Layer 5 of a small transformer language model trained on English Wikipedia (8 layers, counted from 0, width 128).
A neuron's activation on a vector x is ReLU(weights . x + bias), where the dot is the dot product.

Input weights of the MLP neurons that the questions are about. A number n stands for (n - 500) times 0.00047.
n8 (bias -0.033): 432,691,434,452,429,531,420,388,382,424,274,423,568,438,176,504,375,350,524,560,626,574,669,262,600,563,668,418,351,633,411,290,364,352,554,372,580,479,601,528,438,484,586,406,528,634,805,562,323,493,409,710,216,352,547,353,685,521,452,581,832,525,428,266,774,500,634,563,483,294,662,496,459,417,312,461,504,500,632,318,629,334,311,412,269,299,542,530,584,362,622,539,467,530,359,361,301,733,160,629,383,594,609,664,593,512,679,471,557,508,471,496,682,305,163,578,439,774,500,479,586,454,397,626,454,623,577,592
n30 (bias -0.058): 514,394,749,647,591,677,630,592,299,420,537,742,614,505,247,439,549,385,342,514,441,349,575,505,180,552,447,457,821,187,466,445,590,427,588,377,607,560,668,676,601,238,400,432,607,430,571,586,631,389,196,612,655,482,428,354,174,555,550,590,481,272,632,533,845,544,534,636,481,481,477,407,514,477,481,653,418,626,188,574,299,233,381,280,546,377,431,700,553,415,505,410,267,404,66,430,687,641,640,412,570,669,379,463,782,194,334,650,559,509,556,597,190,455,464,670,481,751,387,302,442,566,454,589,583,504,288,206
n46 (bias -0.042): 405,425,460,464,426,737,413,395,311,386,323,607,458,615,239,564,482,593,478,619,460,345,530,620,514,337,428,658,633,522,653,555,450,537,354,485,451,406,490,375,627,532,661,287,389,751,508,503,572,553,519,632,606,281,496,418,352,399,420,642,428,496,595,519,610,443,555,375,669,390,522,414,365,392,814,481,605,594,514,761,695,526,559,390,486,577,623,881,457,342,540,403,594,566,388,356,482,581,477,575,210,500,590,421,656,616,575,523,639,450,620,619,599,667,266,300,477,663,504,389,709,534,585,655,582,560,638,534
n87 (bias -0.057): 481,476,460,511,269,667,540,459,583,564,609,485,496,714,579,368,572,630,569,615,700,511,413,578,471,322,562,584,465,475,424,371,546,699,526,801,496,418,542,415,555,620,354,540,543,281,553,510,462,543,600,636,458,500,600,511,457,533,437,443,157,379,731,672,482,479,435,712,695,636,547,369,584,250,780,581,477,523,561,520,522,619,485,413,429,522,526,316,435,562,460,368,406,449,460,436,651,449,402,824,425,504,391,380,500,507,507,862,540,471,336,359,405,507,536,570,546,265,452,138,562,246,419,624,537,546,704,624
n102 (bias -0.018): 373,368,692,537,549,333,489,694,528,894,797,687,476,574,370,559,496,566,262,344,409,554,536,411,410,516,844,526,484,624,323,438,480,550,531,337,414,597,341,493,401,595,332,363,519,813,678,658,508,328,593,714,405,657,492,444,477,376,410,584,249,630,528,535,416,713,760,421,539,351,523,160,508,570,496,387,633,787,511,382,526,566,661,586,571,435,543,476,537,336,519,478,582,585,504,421,529,534,516,554,457,446,449,594,540,470,415,394,717,474,477,577,449,648,433,518,415,459,344,437,705,689,562,521,554,345,515,574
n106 (bias -0.013): 365,544,589,601,439,721,678,272,220,541,282,541,442,811,565,573,664,548,488,294,496,524,512,446,477,398,458,526,546,539,425,318,361,599,508,566,512,379,701,385,535,508,476,249,465,310,402,418,212,567,572,410,598,539,512,523,624,632,608,545,549,397,492,464,398,572,382,480,460,249,480,536,547,572,532,608,225,500,384,565,585,536,623,500,566,413,508,599,438,640,457,463,814,700,643,524,590,677,504,504,343,180,544,617,602,500,472,678,779,635,199,384,370,313,334,722,159,651,516,177,301,602,508,478,464,378,477,407
n140 (bias -0.031): 407,402,638,346,398,734,291,606,631,319,389,180,543,512,485,677,341,481,459,414,318,496,241,615,584,492,487,486,640,596,468,429,353,515,454,407,569,366,574,446,600,284,668,444,347,637,554,641,496,510,417,667,241,683,311,373,559,561,578,399,596,350,434,305,493,669,434,473,428,577,559,362,645,420,607,646,346,650,566,541,581,280,571,350,493,406,679,645,452,465,393,451,584,702,573,230,468,481,683,549,504,552,477,488,396,548,614,589,466,463,630,723,535,585,672,286,389,275,433,488,433,577,685,490,363,352,200,496
n179 (bias -0.038): 444,686,720,496,280,700,466,590,386,346,453,468,552,471,614,449,617,430,401,568,485,600,381,577,575,607,565,452,332,323,558,415,433,527,484,639,265,609,485,537,694,629,416,278,474,212,658,561,441,434,465,504,571,778,702,537,323,613,570,396,449,323,706,343,573,485,343,370,699,433,454,504,485,449,773,460,350,555,417,476,402,547,566,224,550,634,379,697,294,529,443,594,445,419,496,449,420,554,492,325,323,554,371,571,484,610,282,784,691,440,613,527,421,401,200,489,565,636,519,476,351,682,543,554,699,644,378,787
n223 (bias -0.025): 593,559,440,751,497,591,630,449,606,572,565,587,535,708,500,787,352,574,493,465,572,497,685,444,451,558,609,611,507,484,726,460,507,333,557,510,493,642,547,416,406,596,543,589,458,305,658,522,575,360,446,412,582,425,458,368,611,749,488,393,534,460,363,361,440,446,478,698,642,575,368,544,685,426,385,587,486,500,572,440,516,500,410,609,445,570,547,476,510,364,533,362,412,595,533,524,706,420,366,524,493,321,459,245,500,559,594,469,556,422,409,510,445,533,357,503,335,484,255,614,378,428,584,581,486,548,92,653
n256 (bias -0.037): 656,536,726,641,426,559,500,425,528,436,437,601,678,249,329,432,443,363,416,488,504,372,456,193,579,436,738,463,603,500,346,329,693,500,350,653,468,626,529,477,400,381,461,600,451,552,592,536,365,388,323,548,432,689,907,368,473,743,680,532,365,446,788,385,689,586,482,348,615,480,485,282,346,311,646,630,615,723,508,507,200,602,387,568,457,535,602,638,602,453,454,427,575,246,511,580,267,597,463,626,579,589,342,460,348,404,622,612,689,265,610,516,376,431,636,496,365,550,287,448,569,396,457,525,354,496,573,559
n303 (bias -0.040): 621,645,710,340,519,608,716,666,478,328,326,585,404,416,569,478,356,701,458,648,482,653,603,571,472,606,563,649,564,608,517,461,360,600,749,507,326,486,507,390,654,360,627,602,372,654,423,380,431,484,371,557,658,514,168,534,409,453,400,548,504,425,445,453,383,439,474,540,413,544,518,688,532,396,626,549,534,369,392,626,270,230,357,536,503,610,482,604,451,427,391,450,605,485,382,394,267,489,410,345,489,504,496,93,427,395,320,555,514,535,489,320,610,574,320,598,623,336,585,434,545,632,554,513,486,603,626,507
n404 (bias -0.035): 365,637,553,329,410,432,488,899,422,778,593,467,380,530,308,574,453,399,476,508,512,512,721,697,519,402,338,451,508,734,594,703,488,564,645,636,520,553,511,331,595,431,555,196,326,660,365,418,325,372,532,658,525,325,450,519,512,693,525,450,553,325,422,569,789,580,592,643,532,618,661,468,386,460,573,462,596,398,562,320,543,375,564,423,346,456,843,566,663,400,367,440,504,588,582,295,549,322,471,347,443,520,411,683,320,257,629,590,496,628,431,616,373,614,678,625,458,348,623,553,504,496,356,567,726,806,492,248
n441 (bias -0.033): 398,570,514,442,417,433,461,476,496,378,480,628,422,359,585,394,438,468,637,566,625,389,577,437,523,223,489,748,517,403,455,496,255,433,617,233,230,613,590,519,546,530,669,516,681,549,696,578,524,567,616,418,211,411,371,343,546,292,489,615,484,330,667,774,394,633,316,577,649,836,586,633,390,320,653,529,475,427,465,539,612,520,754,670,398,804,512,525,442,448,168,534,476,592,465,626,485,445,655,672,678,492,476,407,369,457,424,447,437,477,267,652,467,781,346,688,625,547,394,279,600,492,699,478,733,447,656,447
n509 (bias -0.040): 500,568,462,780,592,592,193,610,814,607,433,601,629,563,444,639,534,531,737,556,378,504,352,569,549,436,675,526,475,500,716,434,360,407,567,540,611,394,664,358,510,455,596,342,474,467,624,704,492,396,265,628,512,417,553,328,417,598,381,693,445,365,568,390,423,493,424,313,319,579,611,488,377,531,665,313,675,504,466,619,716,430,539,571,543,388,637,650,474,558,443,577,378,774,143,376,736,381,328,657,480,345,598,607,412,580,578,500,723,511,476,254,639,622,602,323,651,443,492,368,398,377,741,551,598,563,416,421
n524 (bias -0.051): 692,308,456,520,279,527,536,562,367,508,545,652,622,330,334,517,656,533,684,791,592,780,429,564,468,429,388,535,181,421,500,313,743,447,566,294,343,496,573,570,694,713,528,576,374,582,546,614,380,656,561,653,517,472,462,363,583,357,706,475,347,532,425,318,589,624,526,475,574,633,492,818,741,512,796,500,504,471,504,445,445,565,370,483,388,815,508,749,449,673,284,462,525,479,548,525,831,480,436,553,558,504,615,529,153,596,754,463,601,366,595,561,421,608,425,616,521,603,536,529,402,542,524,394,697,336,556,223
n609 (bias -0.058): 515,493,694,507,487,631,608,511,573,420,551,618,474,221,624,500,577,478,423,315,454,568,471,624,448,343,541,618,485,671,607,721,416,432,587,633,297,746,765,308,623,674,320,440,514,449,445,376,504,439,482,345,471,722,429,421,263,489,548,611,416,564,397,587,411,592,331,365,753,274,736,525,479,435,590,549,466,354,351,587,705,414,393,409,349,376,266,563,365,560,489,480,431,481,577,409,453,468,349,583,475,628,684,435,566,714,522,460,528,285,601,331,599,454,562,534,474,517,525,485,463,310,396,606,449,455,609,609
n614 (bias -0.052): 491,667,701,562,557,704,645,518,532,417,285,575,594,534,482,301,708,691,363,327,411,648,486,732,701,763,416,568,290,306,403,446,417,527,509,500,326,550,364,318,408,500,594,487,583,711,283,428,344,629,654,224,639,347,208,583,227,627,586,575,523,235,324,482,317,672,462,200,550,436,358,463,567,405,778,505,377,348,482,472,755,586,545,620,446,267,313,238,632,559,363,441,418,680,509,518,812,764,533,568,367,684,486,413,532,403,427,306,643,557,614,604,846,677,369,799,519,650,509,398,769,482,351,332,345,643,518,683
n659 (bias -0.037): 603,500,537,553,443,563,104,306,611,226,351,617,270,383,307,324,422,454,430,778,401,383,754,263,622,543,604,242,576,447,213,496,534,450,381,634,436,436,382,556,611,488,604,438,622,588,582,567,671,410,648,516,642,484,382,601,467,382,447,617,445,275,397,670,762,596,601,436,585,342,727,466,641,441,627,649,680,385,537,258,484,454,521,898,354,762,614,713,288,407,533,551,568,333,525,564,524,508,611,390,491,367,687,479,582,335,395,586,450,541,305,593,487,726,480,468,952,447,458,422,447,517,500,562,580,416,648,402
n710 (bias -0.031): 428,596,364,629,575,558,617,404,322,377,668,393,384,660,382,373,293,717,508,414,524,186,555,331,336,360,478,457,281,730,512,335,343,525,446,564,487,312,834,448,602,524,557,402,548,627,241,399,234,356,521,597,559,472,569,360,190,700,567,615,378,570,517,508,680,528,757,420,400,627,337,341,504,458,412,478,409,441,572,575,709,521,657,555,409,541,542,504,504,573,593,531,605,422,391,720,716,426,758,450,332,397,362,605,296,622,621,563,692,396,546,384,716,768,363,429,769,528,643,547,210,483,744,304,559,532,390,483
n848 (bias -0.025): 411,696,574,754,504,445,516,533,521,483,378,423,663,491,606,309,683,571,590,457,622,508,449,570,713,330,460,351,641,512,691,326,628,934,223,513,588,504,558,328,617,816,521,324,263,607,759,461,627,341,425,297,351,427,478,440,451,867,552,354,487,529,347,487,471,456,585,699,567,771,627,429,340,391,433,556,430,674,391,586,379,408,504,428,412,438,684,453,625,800,419,360,601,478,581,428,551,615,399,588,715,409,563,361,355,252,454,619,336,266,370,471,551,598,307,268,400,484,623,385,314,419,575,415,370,556,459,525
n867 (bias -0.066): 369,456,567,736,532,582,465,416,431,589,92,492,484,658,524,654,742,500,707,603,543,591,688,462,508,476,556,308,416,485,601,575,578,528,673,262,702,416,358,592,304,477,563,331,400,424,431,704,306,369,508,582,859,546,496,523,349,580,626,414,698,393,557,560,197,568,360,370,460,277,320,500,355,488,500,454,475,297,631,471,477,448,623,569,401,674,636,595,473,577,278,530,395,558,465,602,492,453,437,276,617,555,576,807,594,371,344,480,480,639,331,540,537,617,137,715,279,535,583,340,517,500,588,467,644,527,461,371
n962 (bias -0.039): 613,583,381,686,320,500,559,512,678,504,566,765,571,657,670,766,643,435,552,407,428,480,587,700,378,454,504,481,577,480,519,366,196,435,639,450,463,533,652,590,579,628,709,323,583,581,571,663,537,627,790,580,521,476,530,430,710,651,493,575,335,544,679,340,399,384,429,326,508,363,316,578,448,353,537,657,355,430,220,705,457,161,472,500,422,351,635,403,512,365,468,382,274,457,346,712,581,492,453,643,286,573,562,694,396,572,557,334,528,453,836,316,757,616,516,427,683,718,617,508,797,537,626,609,402,640,456,455
n964 (bias -0.082): 784,538,565,496,578,521,243,532,440,481,551,505,453,626,588,416,362,541,696,166,719,419,584,533,566,676,556,702,644,606,649,287,416,405,362,463,606,652,611,417,620,647,352,316,540,504,235,598,190,403,249,483,360,421,169,496,341,737,352,364,542,468,291,661,657,357,655,583,684,514,357,449,536,614,454,410,205,486,703,488,690,244,649,315,262,374,445,462,862,412,340,491,394,400,363,546,311,572,261,376,832,378,656,731,439,794,500,431,545,293,541,669,365,393,584,586,681,544,689,626,756,807,468,471,523,596,500,689
n966 (bias -0.031): 277,458,456,562,397,526,743,541,431,454,403,744,542,636,398,486,482,441,407,814,429,360,314,429,461,634,492,474,375,893,619,333,719,554,418,360,298,596,530,160,616,401,715,307,504,608,416,635,357,464,377,645,523,636,188,513,571,464,578,556,486,531,560,743,451,522,575,232,422,532,487,615,697,427,623,689,671,421,368,488,540,482,437,542,737,576,610,495,522,550,691,610,477,233,602,570,624,433,428,445,707,662,596,348,170,442,436,482,473,293,733,705,282,838,597,582,974,911,356,649,467,509,391,836,367,409,460,440
n994 (bias -0.021): 393,490,696,413,402,612,489,436,283,641,481,508,477,504,481,397,591,414,306,508,658,537,450,527,666,771,470,631,346,485,532,500,427,600,485,538,530,357,343,410,401,699,577,404,471,532,588,681,333,623,785,623,332,692,372,482,602,706,379,369,333,589,695,474,614,461,414,523,477,549,489,557,551,583,571,426,773,359,598,685,547,388,407,641,469,367,564,450,569,469,456,294,466,492,307,485,655,710,516,823,659,208,621,371,294,324,601,443,522,598,541,373,679,785,373,581,461,391,589,515,562,336,388,486,571,521,533,500
n995 (bias -0.038): 427,477,491,662,490,587,521,353,424,536,529,827,522,432,609,453,615,561,399,463,381,511,591,600,394,337,525,164,259,590,430,387,515,493,418,452,424,687,610,480,559,612,493,367,833,612,591,483,529,443,521,316,435,276,363,462,590,518,628,757,583,549,569,658,641,527,362,420,313,587,696,496,566,536,360,663,727,420,314,481,569,521,716,438,546,405,736,511,428,655,427,493,500,466,514,667,517,451,410,647,608,659,784,377,562,521,539,569,384,455,640,279,456,671,459,513,377,514,511,511,474,504,532,576,421,483,674,442

Each question shows a token from some text and the vector x that enters the MLP there. A number n stands for (n - 500) times 0.0098.

" ": 530,420,309,527,601,297,613,274,520,374,597,576,420,520,488,502,589,460,483,483,542,562,480,573,613,591,348,638,480,475,642,497,368,485,643,585,559,557,416,565,271,338,402,535,391,375,507,437,578,626,474,560,488,581,540,607,501,538,539,518,535,484,452,595,462,576,522,523,464,548,496,510,479,567,537,515,523,465,763,746,605,438,435,373,424,359,509,445,441,477,507,592,491,274,569,460,320,500,433,355,585,548,396,515,577,474,469,598,389,706,436,532,637,446,747,323,534,545,476,469,492,541,547,423,496,517,443,411
The most active neuron and its activation: n964, at about 0.14

"ry": 519,589,219,426,593,471,326,600,484,442,451,546,478,570,464,620,463,365,372,621,450,587,494,481,613,475,174,410,440,624,641,463,635,550,577,430,547,458,413,552,459,464,481,394,463,485,426,317,697,569,548,464,552,550,521,580,790,536,376,449,566,424,583,523,552,645,627,407,518,517,637,379,430,571,538,613,511,508,725,441,342,564,530,370,509,414,499,512,591,559,702,661,566,533,416,350,495,624,503,424,437,552,447,553,500,446,430,445,604,464,484,443,457,529,547,355,356,416,618,559,445,448,498,409,397,442,526,433
The two highest activations, in order: n404, n140

" of": 496,610,431,471,647,549,448,464,497,331,427,418,407,494,551,530,497,415,425,505,474,555,505,588,473,391,245,558,471,395,706,391,457,583,532,432,592,462,416,558,247,535,525,586,483,537,368,269,716,637,610,484,630,583,572,432,499,387,252,496,514,534,510,529,533,484,641,540,547,563,621,425,347,521,564,456,541,674,666,750,599,427,541,531,511,481,493,455,473,640,708,511,498,574,558,549,390,493,480,369,514,635,499,680,369,443,552,400,401,492,561,320,452,419,517,326,552,428,480,590,448,520,562,434,441,548,492,487
The most active neuron and its activation: n46, at about 0.45

"|": 525,700,388,548,521,324,517,416,530,360,625,434,425,482,516,487,474,523,443,566,505,528,432,563,503,483,410,650,387,449,759,543,525,554,591,537,582,535,393,616,347,471,493,632,455,334,524,279,615,708,548,397,589,470,425,551,536,430,362,570,389,620,523,509,544,586,686,406,504,470,413,391,504,495,526,566,538,518,629,652,530,504,573,544,551,586,441,590,484,701,665,549,574,462,442,398,286,581,483,372,485,516,376,480,525,447,479,586,391,360,682,470,489,378,489,528,559,452,619,497,297,389,493,333,581,513,479,336
The neuron with the highest activation: n710

"qu": 489,657,505,354,757,337,373,484,438,435,579,493,457,431,592,597,590,387,379,406,558,544,342,572,473,650,495,591,494,495,500,466,525,421,577,428,615,470,534,616,348,570,393,573,483,628,511,396,519,587,568,422,643,557,469,611,543,566,222,472,584,471,511,510,602,466,597,447,479,487,366,578,376,592,433,542,375,523,586,653,455,406,465,433,608,237,367,463,640,580,648,653,488,504,562,385,453,436,363,542,512,558,558,674,436,623,390,498,455,530,485,382,534,402,577,445,470,369,485,551,510,700,555,476,523,509,397,419
The most active neuron and its activation: n964, at about 1.6

" |": 445,683,244,568,574,369,481,435,588,424,561,587,621,451,584,483,557,399,467,489,487,479,414,575,554,433,237,704,496,650,692,491,385,499,540,495,488,456,418,619,230,474,393,616,549,402,579,329,641,482,604,405,558,560,465,645,544,485,469,623,468,566,586,390,499,680,792,386,419,502,494,429,537,491,524,513,404,528,593,631,298,516,547,536,594,473,337,600,494,561,593,496,482,518,590,401,376,458,502,443,488,467,471,536,388,430,565,585,296,510,581,528,484,450,505,513,537,443,612,444,379,445,472,323,672,516,441,400
The neuron with the highest activation: n848

"6": 495,497,158,340,614,260,632,525,645,481,515,420,373,445,511,516,597,411,502,467,564,542,467,414,455,558,443,601,495,670,580,533,544,404,597,573,393,509,533,581,194,523,485,575,429,330,506,211,590,411,576,467,527,528,598,554,552,503,369,549,573,572,587,535,323,644,713,510,482,496,488,431,466,592,540,513,274,538,621,653,396,479,514,658,359,400,447,500,513,414,550,645,591,470,486,509,511,449,520,434,500,505,523,437,497,516,318,655,417,532,563,471,576,417,510,610,584,515,743,434,443,562,447,279,529,457,467,457
The neuron with the highest activation: n710

" (": 601,625,263,489,574,386,368,320,610,392,491,456,420,350,477,615,452,487,495,523,374,395,578,601,469,544,338,690,543,449,635,477,498,590,583,532,473,440,547,541,179,362,480,605,458,464,501,435,572,597,558,478,479,485,638,483,526,423,158,629,524,525,544,573,522,477,496,389,486,703,627,398,431,524,525,634,462,609,608,823,390,474,563,722,704,554,357,485,436,665,568,570,455,492,664,381,482,453,394,490,365,465,529,392,507,407,601,589,369,442,474,563,514,470,476,419,443,544,516,465,478,500,446,511,563,552,486,433
Which three neurons fire most, strongest first? n46, n441, n509

"st": 519,640,489,285,467,358,391,438,514,576,468,424,444,508,462,573,518,504,396,516,323,458,441,591,518,540,230,609,536,443,626,438,492,418,576,506,519,486,346,616,447,489,453,520,609,601,594,234,503,554,648,348,640,519,544,632,541,360,422,503,561,537,558,512,718,383,527,617,366,460,615,383,444,381,420,545,536,640,543,587,429,547,512,408,709,431,461,506,339,543,689,668,512,549,602,436,372,383,330,486,600,677,588,591,515,376,474,493,413,581,522,538,413,451,651,475,516,503,492,516,448,558,536,565,434,479,447,486
The two highest activations, in order: n404, n995

"it": 418,566,511,405,684,450,476,456,474,489,581,548,477,516,667,484,581,545,533,422,518,519,499,433,392,549,246,473,468,450,598,565,489,464,556,390,586,536,454,513,263,472,392,635,444,570,504,307,511,764,663,337,572,632,478,513,602,464,267,568,477,595,614,484,570,578,656,600,468,419,484,500,467,636,458,500,502,682,661,332,327,501,431,399,473,331,511,500,618,481,502,541,549,387,587,407,421,591,548,387,507,749,484,506,497,411,416,506,506,457,437,452,534,347,605,567,500,546,344,602,327,375,473,583,571,515,413,546
The most active neuron and its activation: n30, at about 0.1

"ist": 406,586,277,464,531,435,391,564,573,392,431,559,491,492,589,576,446,415,312,588,391,515,560,614,626,411,369,552,575,566,555,499,418,320,552,318,451,579,478,723,280,557,411,594,366,523,553,256,571,585,605,475,470,568,579,503,593,504,277,580,561,545,586,527,646,753,508,468,462,595,430,550,561,451,552,471,330,589,621,443,498,438,512,521,540,407,511,468,620,534,470,517,513,573,642,483,411,410,420,468,586,508,392,448,523,516,462,464,493,613,507,532,517,407,653,238,575,612,474,482,461,362,608,547,553,577,345,394
The neuron with the highest activation: n140

"US": 557,623,290,325,477,461,559,481,493,509,649,471,460,560,528,415,530,376,517,441,467,599,445,498,477,476,618,677,478,606,563,497,645,513,410,439,535,404,299,628,289,433,425,742,520,410,494,259,608,599,695,375,567,501,694,411,748,584,314,567,405,568,633,512,460,585,544,519,586,489,589,416,477,512,499,631,377,549,554,650,377,413,541,606,494,528,377,464,285,570,561,526,416,470,552,377,416,476,504,543,545,458,516,526,332,356,508,440,427,650,538,518,570,399,541,444,404,474,516,450,578,535,511,338,563,408,647,452
Which three neurons fire most, strongest first? n87, n994, n256

"al": 425,558,321,366,611,454,393,560,525,360,463,430,414,470,439,594,488,280,365,560,362,489,558,594,532,464,201,430,450,467,588,468,554,501,564,512,496,458,595,658,192,487,572,693,554,405,561,435,670,593,341,440,620,553,451,608,547,520,404,538,579,486,443,539,421,523,487,492,469,495,568,650,465,503,362,499,504,472,724,545,606,421,515,612,629,410,449,639,555,643,672,748,630,350,434,443,492,519,487,471,465,551,582,510,543,463,535,476,538,458,678,524,390,500,535,423,437,492,585,436,493,494,568,449,551,471,346,408
The neuron with the highest activation: n140

"2": 435,534,194,380,383,301,456,521,641,579,589,462,490,412,515,554,605,361,491,483,386,661,425,431,509,557,425,611,487,593,654,469,512,408,497,514,371,518,263,523,211,629,454,761,545,396,564,374,635,615,478,453,442,512,539,687,550,406,339,455,591,606,659,479,372,554,721,405,539,486,507,506,532,542,389,494,459,580,606,519,266,565,404,536,514,481,485,560,336,627,540,523,569,482,510,421,633,351,500,498,506,581,566,480,512,445,341,529,562,584,520,519,543,425,494,476,690,549,646,544,466,492,463,273,468,425,508,446
The neuron with the highest activation: n524

"ter": 486,721,448,241,673,561,461,403,532,500,491,437,450,509,572,507,448,496,612,406,503,534,476,571,605,636,502,438,434,340,616,431,568,526,500,505,588,416,260,546,162,403,405,556,465,511,426,299,672,585,482,556,521,612,604,601,523,587,313,684,405,458,586,583,500,665,592,387,371,462,447,461,254,567,452,568,534,479,638,589,577,531,499,462,478,555,539,423,512,651,584,473,578,417,465,409,483,625,449,346,502,548,514,570,490,506,446,550,513,621,401,433,429,349,649,396,502,493,460,543,573,398,510,513,601,417,617,412
The neuron with the highest activation: n867

"R": 406,587,322,451,594,389,460,577,410,586,335,548,385,560,483,534,454,495,559,512,489,410,368,553,447,406,534,631,448,516,456,584,657,452,504,454,470,564,259,637,315,426,444,584,522,361,525,434,431,568,657,326,517,510,565,651,703,285,408,515,454,738,569,378,600,478,575,422,560,552,544,480,544,532,587,553,544,740,546,463,353,603,488,446,562,543,430,517,434,647,633,677,579,466,470,444,472,424,406,470,528,494,393,487,476,430,542,466,421,660,634,548,459,545,589,570,526,458,594,389,296,453,524,455,560,427,535,480
The two highest activations, in order: n524, n102

")": 538,535,148,437,475,424,359,489,530,553,335,518,573,413,468,664,538,449,486,533,397,530,464,634,501,505,380,564,369,567,629,465,540,517,545,522,496,408,452,573,193,563,386,489,615,392,621,397,571,501,561,405,493,531,560,590,476,437,218,516,618,623,604,374,590,569,634,410,557,474,741,393,463,500,517,571,377,570,630,757,474,543,420,439,736,505,315,442,441,449,547,622,527,631,415,396,423,377,544,501,387,493,428,539,506,538,508,510,390,551,563,497,472,428,595,528,395,596,551,581,376,509,450,341,612,478,576,537
The neuron with the highest activation: n8

" T": 539,591,284,516,637,459,414,397,413,493,438,531,430,488,551,596,441,602,377,552,468,442,514,582,574,408,259,515,604,462,743,445,574,489,566,447,480,401,267,548,148,506,463,534,371,594,515,394,622,659,545,353,481,548,556,474,670,405,387,515,480,515,626,543,519,619,695,390,572,520,633,362,462,474,639,486,520,585,605,587,416,498,428,388,717,514,366,411,271,453,625,644,571,480,390,344,494,463,423,450,516,467,393,492,469,419,516,608,577,564,640,486,604,374,524,410,534,594,551,538,544,506,483,534,581,461,528,491
The neuron with the highest activation: n46

" c": 457,524,315,348,629,535,592,438,427,451,480,552,375,451,582,430,511,395,502,495,513,460,386,775,665,345,419,499,655,498,606,634,440,456,559,545,532,647,445,536,221,497,426,531,436,334,482,328,680,620,456,307,463,510,575,702,657,417,352,494,476,521,531,581,496,579,700,378,483,527,644,667,509,528,545,480,454,484,522,633,452,469,470,508,483,359,505,394,436,454,582,600,642,499,526,510,475,434,440,466,517,558,399,573,437,390,436,560,501,573,585,325,615,452,536,430,484,506,498,529,376,532,569,386,510,526,457,574
The most active neuron and its activation: n609, at about 0.44

".": 424,514,87,535,584,363,362,382,623,589,538,518,568,399,554,595,560,565,499,409,411,518,324,523,541,459,517,648,449,564,615,565,553,354,464,541,450,558,322,492,336,547,455,691,356,496,520,349,625,618,487,420,470,628,506,643,578,491,434,592,657,469,579,400,450,670,668,425,556,649,615,524,500,506,453,624,368,599,620,479,213,447,393,535,531,599,421,565,329,626,493,463,504,526,501,457,491,541,450,490,535,516,507,567,450,439,402,670,519,633,386,493,471,355,524,463,636,520,523,433,468,513,423,364,487,421,423,518
The most active neuron and its activation: n848, at about 0.19

"imes": 434,626,320,573,504,294,450,490,536,560,472,654,529,483,579,547,393,507,439,551,553,592,522,511,588,608,184,457,340,486,505,516,660,518,452,452,660,516,525,632,214,370,405,563,493,593,435,398,580,615,578,458,437,516,598,635,625,486,253,696,481,548,584,441,485,644,578,408,503,612,648,353,470,591,629,417,392,565,581,579,414,468,429,467,640,377,482,413,411,517,521,485,491,514,431,371,477,517,416,468,442,610,392,612,533,514,586,437,506,587,590,345,541,379,513,411,519,623,540,502,414,288,517,423,608,414,567,498
Which three neurons fire most, strongest first? n8, n509, n962

"'s": 518,678,221,518,506,446,304,507,482,401,426,487,536,548,437,621,504,427,434,747,407,458,407,627,579,410,405,525,488,550,666,365,511,491,515,379,467,410,416,632,283,475,442,540,483,407,563,374,788,645,552,370,535,552,572,545,574,367,308,559,535,456,559,551,515,577,748,410,538,602,536,444,485,515,617,505,446,635,523,504,457,428,446,534,505,372,321,552,487,582,684,721,539,585,388,552,531,566,450,435,449,499,545,616,481,490,520,421,567,432,582,410,410,486,521,405,508,410,608,505,509,471,562,379,514,402,462,470
The neuron with the highest activation: n509

" Hall": 560,624,304,409,521,511,500,480,500,528,469,437,434,435,429,579,365,382,425,525,300,550,447,609,561,438,288,493,625,382,651,419,504,480,555,441,483,553,512,565,114,428,544,685,565,391,526,259,528,589,591,491,600,491,589,474,474,482,196,496,479,475,594,513,592,650,579,507,463,515,534,432,404,592,565,680,465,537,701,701,526,526,435,380,631,377,459,427,470,490,565,756,616,591,506,318,638,411,358,485,377,519,436,428,550,481,488,571,438,572,622,440,566,445,563,293,477,609,534,510,497,437,533,498,588,490,540,496
The two highest activations, in order: n46, n509

"en": 510,598,293,336,597,337,455,419,547,395,488,412,367,478,408,616,509,452,457,529,388,609,515,549,434,606,250,548,491,509,538,468,410,572,560,548,525,588,588,784,404,512,382,492,577,548,527,353,562,590,513,391,611,547,559,665,589,452,295,611,535,536,542,431,502,441,429,344,413,570,589,455,462,494,355,522,453,507,743,736,457,515,595,544,625,539,428,382,344,457,596,669,504,472,643,323,367,476,488,458,653,556,469,533,501,470,467,556,536,667,640,407,429,582,571,462,481,436,489,492,520,561,633,504,455,378,480,252
The neuron with the highest activation: n140

"y": 480,606,196,299,628,481,323,543,489,385,399,570,425,472,421,530,472,383,352,674,298,663,545,511,600,470,229,658,504,623,563,427,505,528,528,465,510,556,475,709,340,452,399,468,515,430,565,401,780,505,513,429,485,545,547,591,669,489,446,509,552,396,588,506,556,626,520,457,561,695,633,452,530,509,373,517,489,571,699,353,420,465,518,545,609,385,536,554,600,572,619,664,465,477,381,509,439,519,529,475,515,625,572,564,399,371,468,501,489,451,525,456,358,525,463,354,456,470,555,503,529,512,560,470,381,557,451,403
The neuron with the highest activation: n659

" E": 421,535,284,359,555,560,536,408,486,508,525,520,505,515,609,662,522,553,512,379,510,410,559,597,611,509,387,642,627,591,500,533,658,488,601,545,443,520,355,711,310,365,318,629,455,447,532,202,653,619,529,310,500,514,524,556,686,427,276,492,499,598,581,468,475,527,717,407,410,527,466,449,581,385,534,647,537,596,613,558,514,395,459,585,623,472,511,480,292,673,593,475,544,380,465,480,531,456,537,409,456,407,487,402,386,439,487,600,482,396,628,474,554,440,416,477,556,489,589,508,503,369,419,299,497,449,525,530
The most active neuron and its activation: n303, at about 0.2

"on": 550,578,399,421,603,463,482,445,563,581,438,423,540,436,466,559,423,376,460,365,384,545,560,528,695,481,395,517,464,463,480,420,544,599,559,450,579,478,490,590,189,545,325,559,718,512,495,266,545,605,476,484,667,600,420,708,417,542,322,559,545,522,504,504,638,609,549,393,407,653,469,447,490,664,393,504,457,642,665,604,503,543,443,376,707,468,407,517,471,532,568,622,635,505,506,377,411,539,488,420,360,537,420,619,599,523,394,570,417,572,560,440,468,359,504,340,380,492,480,455,446,384,597,612,521,494,572,351
The two highest activations, in order: n106, n8

"wn": 452,551,351,346,559,281,373,506,585,555,504,480,401,391,510,621,629,346,523,537,332,535,429,494,519,560,346,416,506,451,635,574,398,395,552,429,550,510,477,766,269,481,594,637,526,418,694,488,543,588,511,432,525,625,581,460,549,675,339,549,666,467,563,456,408,475,630,477,428,421,466,634,506,497,445,409,385,571,553,663,434,514,339,573,534,355,446,565,615,446,563,555,585,469,491,381,650,403,430,504,592,598,454,537,501,517,367,525,520,640,501,461,508,389,690,455,624,596,404,534,423,427,557,420,486,422,389,501
The neuron with the highest activation: n509